Layer 7 of a small transformer language model trained on English Wikipedia (10 layers, counted from 0, width 128).
A neuron's activation on a vector x is SiLU(gate . x) times (in . x), where the dot is the dot product.

Input weights of the MLP neurons that the questions are about. A number n stands for (n - 500) times 0.00061.
n9 gate: 705 469 478 456 638 438 607 591 594 706 504 363 575 612 579 422 550 222 459 661 295 209 222 335 624 432 487 328 592 764 400 567 840 427 473 447 491 384 447 372 523 649 266 418 313 664 663 509 626 562 340 500 191 759 530 130 303 514 310 182 518 341 564 426 402 411 442 473 199 666 350 656 383 461 441 496 647 814 355 581 624 465 549 491 798 363 348 451 370 665 369 397 185 303 575 562 423 287 611 572 535 615 668 604 523 299 451 636 495 603 644 469 733 532 620 406 421 491 540 636 456 448 327 302 251 486 418 387
n27 gate: 458 457 538 595 303 177 724 439 438 462 505 235 600 319 723 392 307 181 360 538 471 486 727 467 528 510 851 431 430 220 519 505 613 544 874 807 336 481 476 610 490 618 407 546 625 395 240 224 403 817 542 598 205 591 621 819 431 539 481 267 377 421 403 752 620 424 365 534 392 773 552 430 611 477 720 524 581 560 622 390 414 363 291 792 585 472 654 668 365 605 233 442 340 467 451 610 477 581 705 510 509 574 401 426 641 697 635 274 417 586 510 400 347 676 376 746 108 621 524 344 364 706 424 771 547 665 786 617
n46 gate: 594 330 640 699 465 420 450 367 818 406 540 479 355 246 321 485 693 450 795 348 490 571 683 564 437 515 385 339 628 444 290 732 441 382 369 570 406 510 450 495 469 174 608 451 379 354 525 115 321 520 612 338 500 384 544 631 539 567 335 151 535 558 515 725 571 490 378 98 639 672 784 495 282 128 577 421 23 490 685 534 710 445 545 480 386 520 576 596 318 389 600 398 597 609 509 550 321 605 445 637 544 152 742 798 546 199 748 648 587 273 886 595 612 803 701 708 406 735 404 579 391 603 911 348 599 480 384 462
n130 gate: 341 383 583 387 540 375 476 604 698 290 388 593 449 557 496 589 611 520 839 540 274 639 468 232 348 664 598 511 527 536 336 120 295 556 405 247 369 310 535 598 701 244 331 515 543 598 403 422 628 523 393 404 338 532 603 348 462 436 629 648 582 626 409 381 484 504 508 520 298 357 750 538 436 435 741 446 327 393 227 754 523 465 426 496 523 422 449 524 631 622 444 225 528 450 614 410 637 457 673 564 450 500 552 489 380 523 445 550 440 504 683 590 401 299 488 742 593 440 674 461 391 488 343 385 446 440 770 552
n302 gate: 519 496 422 408 477 257 628 298 582 734 378 627 345 455 789 344 511 515 288 293 492 383 398 394 425 496 408 316 462 527 484 707 355 508 473 419 321 648 508 548 357 424 436 387 543 601 604 508 453 596 726 481 401 484 530 365 369 290 593 407 427 530 669 685 653 589 358 703 384 536 600 599 523 167 429 408 314 496 512 339 485 607 492 389 542 419 613 251 226 698 566 579 492 496 445 535 391 670 543 826 470 433 349 689 464 633 500 435 286 484 633 673 432 413 423 727 654 464 461 500 294 644 353 524 508 303 294 493
n9 in: 539 687 396 387 778 318 688 447 669 510 855 464 465 572 500 510 644 603 254 585 287 690 475 326 567 284 505 313 369 345 419 450 335 147 634 627 301 584 666 566 399 583 129 519 584 653 348 456 369 456 433 645 248 619 418 500 562 596 362 73 751 510 500 621 679 436 530 327 561 510 500 321 325 466 232 652 446 385 419 733 382 929 584 437 842 726 748 381 435 639 458 520 715 705 537 535 529 554 574 455 154 333 551 288 606 345 654 753 490 699 435 250 380 571 579 365 691 565 401 524 222 897 377 530 159 665 519 560
n27 in: 740 650 768 640 554 306 578 204 505 505 721 520 568 462 394 295 701 214 362 171 545 603 702 619 566 649 46 656 682 431 510 593 471 644 534 307 572 524 38 607 231 495 752 779 725 286 539 485 505 374 301 576 385 505 543 443 617 460 408 447 534 750 274 471 544 500 480 420 575 581 616 624 593 619 415 486 417 557 490 509 815 524 534 697 510 113 329 578 588 70 542 401 618 615 655 490 458 840 330 485 671 528 578 609 291 577 515 126 525 314 712 597 533 420 233 574 428 411 266 447 529 452 320 456 351 317 335 702
n46 in: 527 423 699 406 505 396 527 469 459 652 652 537 464 421 576 478 602 518 610 824 602 395 175 363 456 422 603 540 402 367 301 550 313 773 108 339 594 518 590 543 356 714 730 465 500 713 567 392 417 810 716 434 651 368 615 509 112 773 545 802 559 320 526 328 518 441 675 240 495 330 739 465 564 341 621 388 840 443 565 247 189 567 505 478 200 424 600 450 591 705 517 509 468 567 670 486 395 306 839 353 562 565 487 716 648 678 473 589 592 436 706 360 518 556 518 376 392 394 632 303 755 598 410 500 406 459 456 577
n130 in: 572 538 577 257 621 453 367 327 401 589 640 677 573 592 756 740 444 526 361 167 315 608 522 479 542 391 538 571 563 582 583 223 378 465 392 377 420 383 381 413 535 407 479 684 319 582 658 376 662 453 329 521 454 578 496 371 529 316 671 363 423 275 421 622 782 564 191 222 602 303 338 597 496 638 729 687 440 567 355 517 568 458 598 419 402 730 738 694 439 483 655 652 587 589 520 431 533 423 582 552 316 504 415 379 526 580 504 470 404 686 322 684 575 570 260 643 394 832 922 781 487 454 697 330 593 713 471 670
n302 in: 449 468 619 701 528 591 488 375 700 421 512 504 357 485 583 574 489 433 468 564 512 355 645 364 488 245 567 458 335 500 204 324 473 427 636 374 355 568 461 309 520 524 341 450 264 548 615 306 536 654 264 205 582 504 391 238 462 528 742 433 595 608 450 702 604 488 540 684 525 533 571 309 251 434 382 453 524 388 411 676 599 421 552 406 575 508 400 504 416 504 670 536 464 543 590 317 346 595 436 779 616 224 323 923 825 457 652 547 541 460 452 611 500 626 460 263 504 541 556 386 433 336 325 476 453 351 438 301

Each question shows a token from some text and the vector x that enters the MLP there. A number n stands for (n - 500) times 0.011.

"|": 451 663 624 548 472 462 503 622 524 483 512 583 544 508 587 587 481 364 638 395 561 521 516 459 453 461 495 576 564 405 447 486 487 415 511 529 522 692 541 441 463 640 501 603 505 641 429 504 394 497 581 461 487 636 530 646 523 603 584 566 552 510 574 502 554 426 543 551 536 394 439 526 555 532 561 448 434 619 481 487 536 438 542 710 455 341 468 453 479 540 482 582 540 518 492 131 498 385 605 345 656 617 654 549 524 380 344 578 429 615 448 448 462 370 410 645 577 603 493 458 353 506 536 581 633 520 517 708
Which of these neurons fires most? n27

"in": 481 589 610 585 518 478 484 625 619 497 414 625 524 550 579 510 373 385 477 442 597 516 472 472 502 494 581 535 518 396 433 464 515 407 445 477 522 645 544 403 425 545 454 543 511 583 556 536 351 486 578 403 494 647 501 599 509 600 531 518 540 544 586 584 607 402 508 510 480 420 509 517 619 632 508 398 403 583 479 464 467 451 510 685 520 403 434 508 459 598 521 566 555 487 535 34 457 377 557 454 662 579 605 617 500 396 472 543 373 624 445 466 443 451 455 517 530 685 606 449 374 560 492 564 554 534 475 632
Which of these neurons fires most? n302

"°": 584 629 390 575 456 447 407 677 417 459 460 580 350 668 686 548 536 473 495 465 595 483 503 509 573 649 565 345 495 486 374 375 456 447 405 562 471 577 416 513 543 634 438 434 476 493 545 421 353 526 771 470 441 613 471 607 383 547 636 460 635 434 369 523 442 426 496 609 534 349 459 501 538 345 490 366 437 565 559 463 526 471 384 640 493 571 479 525 555 524 472 553 465 440 581 340 359 405 632 496 659 458 453 585 567 457 423 534 318 762 433 497 409 472 441 393 603 548 591 493 416 467 434 512 682 616 498 580
Which of these neurons fires most? n302

"FL": 488 637 526 621 560 629 527 749 511 447 394 602 418 530 510 600 597 485 433 463 564 457 518 397 442 482 403 333 563 476 458 381 495 527 318 490 345 632 610 533 502 730 529 532 377 644 570 437 441 474 570 612 484 523 506 608 509 391 586 420 502 502 581 437 499 527 579 535 582 493 496 396 538 290 312 529 457 587 450 416 275 457 499 507 498 409 480 612 526 451 480 590 611 603 639 289 503 367 591 412 643 349 375 607 484 455 429 510 419 430 469 523 537 399 420 370 527 389 594 546 497 332 517 667 511 584 545 511
Which two neurons fire most, strongest first? n27, n302

" II": 745 623 397 536 526 590 522 572 577 356 498 671 533 609 573 512 448 476 502 425 489 459 590 218 533 428 506 424 431 620 495 385 430 512 347 464 388 559 557 428 523 561 547 344 346 536 520 485 433 517 547 508 413 537 403 540 579 513 557 375 522 464 505 482 506 580 470 558 566 360 499 665 571 435 488 439 530 548 509 478 415 526 534 597 471 474 473 581 483 593 470 630 429 536 402 256 510 374 594 387 649 498 402 680 546 660 313 489 430 543 548 548 495 450 352 330 534 714 577 600 432 497 545 603 582 652 636 540
Which neuron fires most, and how strongly? n130, at about 0.57

"N": 534 572 593 557 462 378 423 672 489 547 436 513 486 601 675 617 612 334 466 371 527 436 591 371 349 509 424 389 551 516 464 538 337 520 533 465 480 611 477 575 523 594 589 535 277 538 495 617 255 523 666 513 489 639 505 513 514 524 650 479 383 478 364 513 525 604 665 525 451 608 480 535 577 525 343 502 428 504 318 494 443 443 409 693 607 406 548 450 444 342 496 599 388 487 589 377 581 488 576 554 608 554 571 497 600 359 365 440 394 534 507 506 506 452 237 562 537 396 539 441 358 548 502 636 638 556 430 515
Which of these neurons fires most? n27

" lay": 619 589 545 520 568 422 342 509 685 424 440 597 434 490 463 585 577 573 566 469 565 331 448 507 585 347 310 545 426 403 514 443 482 323 611 624 541 609 583 497 528 567 497 533 547 479 458 567 259 461 594 402 565 642 548 439 458 486 540 592 513 552 472 445 522 578 509 585 394 478 585 528 698 416 449 526 528 519 545 420 449 557 578 576 412 651 405 726 500 369 500 569 449 656 486 224 265 526 499 458 504 611 337 631 572 406 548 477 436 486 476 485 321 388 447 533 525 605 586 488 560 512 523 447 471 604 662 496
Which neuron fires most, and how strongly? n27, at about 0.014

" and": 520 603 500 574 492 513 502 557 601 561 362 581 531 413 814 469 484 370 549 529 573 513 511 545 485 524 539 544 603 463 417 586 333 541 576 461 539 641 525 591 545 388 630 488 552 626 489 571 456 506 628 552 444 626 388 517 643 555 560 574 421 456 488 498 480 460 532 581 481 498 598 501 529 497 475 391 504 510 403 488 408 420 507 666 592 342 382 578 483 463 460 514 397 552 502 254 338 525 625 336 652 636 545 682 621 389 283 547 399 493 354 572 499 466 535 404 416 544 505 550 359 593 522 533 584 523 514 752
Which of these neurons fires most? n27

" an": 459 563 406 607 438 460 311 608 531 418 453 690 507 494 524 647 603 540 490 536 654 604 525 509 467 626 517 524 469 538 412 321 543 507 600 461 535 588 483 484 327 513 414 501 366 494 340 263 365 408 465 599 594 659 618 478 578 685 552 433 496 514 453 469 426 409 507 529 523 388 503 580 651 562 449 484 506 496 342 365 583 462 593 604 533 383 463 606 486 512 431 478 477 444 558 254 464 415 496 252 580 624 515 528 505 527 396 575 371 587 597 525 449 356 330 553 520 564 465 537 435 577 567 547 736 587 459 611
Which two neurons fire most, strongest first? n130, n9

"I": 622 521 510 537 417 458 605 524 563 366 525 435 502 358 544 665 421 469 559 448 626 535 445 490 457 410 394 533 508 487 528 576 258 589 429 467 315 562 420 534 510 472 506 596 431 568 592 681 391 586 514 648 541 424 615 550 508 425 557 436 629 553 510 390 348 510 732 483 597 395 387 448 546 428 481 567 387 443 496 538 380 492 545 574 476 513 538 622 377 649 553 717 347 455 568 304 456 370 529 521 460 348 434 631 534 471 494 489 319 360 495 558 482 410 462 353 392 543 512 545 426 247 509 495 612 448 453 686
Which of these neurons fires most? n302

" He": 581 551 440 595 490 437 349 550 638 418 605 661 427 454 608 522 426 373 531 501 652 541 450 503 493 568 410 569 466 426 413 545 422 382 409 486 416 619 490 537 456 490 658 629 405 591 422 486 543 340 598 527 602 678 632 468 542 510 503 348 284 566 446 433 516 488 422 600 399 550 379 501 453 449 484 467 531 559 395 427 544 360 615 448 570 331 546 659 563 545 510 555 573 487 440 253 465 427 685 400 658 666 464 592 445 582 468 337 507 551 521 632 679 392 400 509 476 463 430 514 476 529 578 507 688 426 605 534
Which two neurons fire most, strongest first? n130, n27

" championship": 538 508 548 420 577 421 453 514 688 441 333 683 525 519 613 541 665 507 598 496 591 418 472 364 600 396 336 408 594 502 590 371 463 446 363 514 428 560 525 555 516 544 517 523 500 505 491 609 510 489 655 478 517 552 443 461 361 514 631 395 469 640 595 583 481 504 452 639 372 409 473 506 628 452 522 588 464 427 417 411 488 412 560 611 468 431 426 608 477 448 372 673 467 559 588 262 525 494 497 443 522 447 545 660 552 405 486 605 308 626 326 580 519 161 507 477 528 404 642 500 429 365 511 436 559 515 625 591
Which of these neurons fires most? n130

" came": 466 560 260 485 497 202 417 518 488 424 603 612 487 591 480 484 447 507 504 376 446 450 394 403 526 479 375 624 714 405 484 329 433 309 628 455 345 592 487 639 444 547 550 600 500 525 561 471 522 538 593 410 510 571 530 537 445 579 484 530 468 606 421 464 511 487 464 474 301 369 629 639 678 505 525 405 475 351 576 482 528 491 664 624 433 473 472 622 547 467 483 593 540 488 461 260 363 453 593 477 539 701 443 531 510 477 399 549 504 663 488 404 418 452 428 438 540 410 518 589 458 457 634 502 457 602 606 648
Which neuron fires most, and how strongly? n130, at about 1.8

"an": 584 497 517 548 569 408 485 591 469 420 339 655 548 499 634 620 520 615 434 631 629 629 556 481 507 517 389 576 325 469 528 532 499 514 525 504 499 516 520 512 480 481 604 617 528 538 567 635 443 617 595 462 495 536 616 402 519 356 626 439 565 558 387 601 379 527 381 474 449 438 431 533 599 645 303 391 495 653 505 601 351 453 581 531 581 543 307 512 461 599 537 510 447 603 548 89 535 507 493 548 578 663 408 495 520 416 506 635 527 403 558 490 428 583 417 505 580 495 570 476 496 488 507 523 514 423 466 586
Which of these neurons fires most? n302

"-": 412 620 490 511 489 374 488 488 553 539 501 608 479 452 352 538 509 594 489 432 671 582 541 388 327 460 507 656 549 514 369 232 310 461 471 583 509 542 512 537 365 437 544 291 481 500 560 564 377 448 594 544 470 691 413 462 383 570 538 502 676 431 575 379 447 373 631 676 554 422 447 537 508 417 517 440 507 560 345 420 608 565 389 645 476 440 380 613 472 587 507 497 509 498 568 491 433 565 447 551 522 450 577 735 570 547 392 465 352 459 317 608 523 402 332 483 443 590 415 423 474 514 553 510 656 479 566 754
Which of these neurons fires most? n302

"ist": 645 513 488 535 437 563 552 616 560 450 449 461 422 350 328 658 480 466 561 426 368 472 380 521 348 532 580 538 643 442 496 580 313 504 449 377 579 614 595 625 329 498 394 588 419 437 563 359 525 576 583 256 636 580 418 570 325 643 476 542 544 554 416 532 554 587 390 521 708 519 461 519 449 610 439 554 582 438 502 486 529 475 487 561 600 546 302 699 437 639 473 587 517 542 612 414 335 445 420 568 492 565 469 574 502 445 485 567 332 528 290 688 520 431 488 364 505 544 475 431 467 590 571 478 563 506 606 642
Which neuron fires most, and how strongly? n46, at about 0.5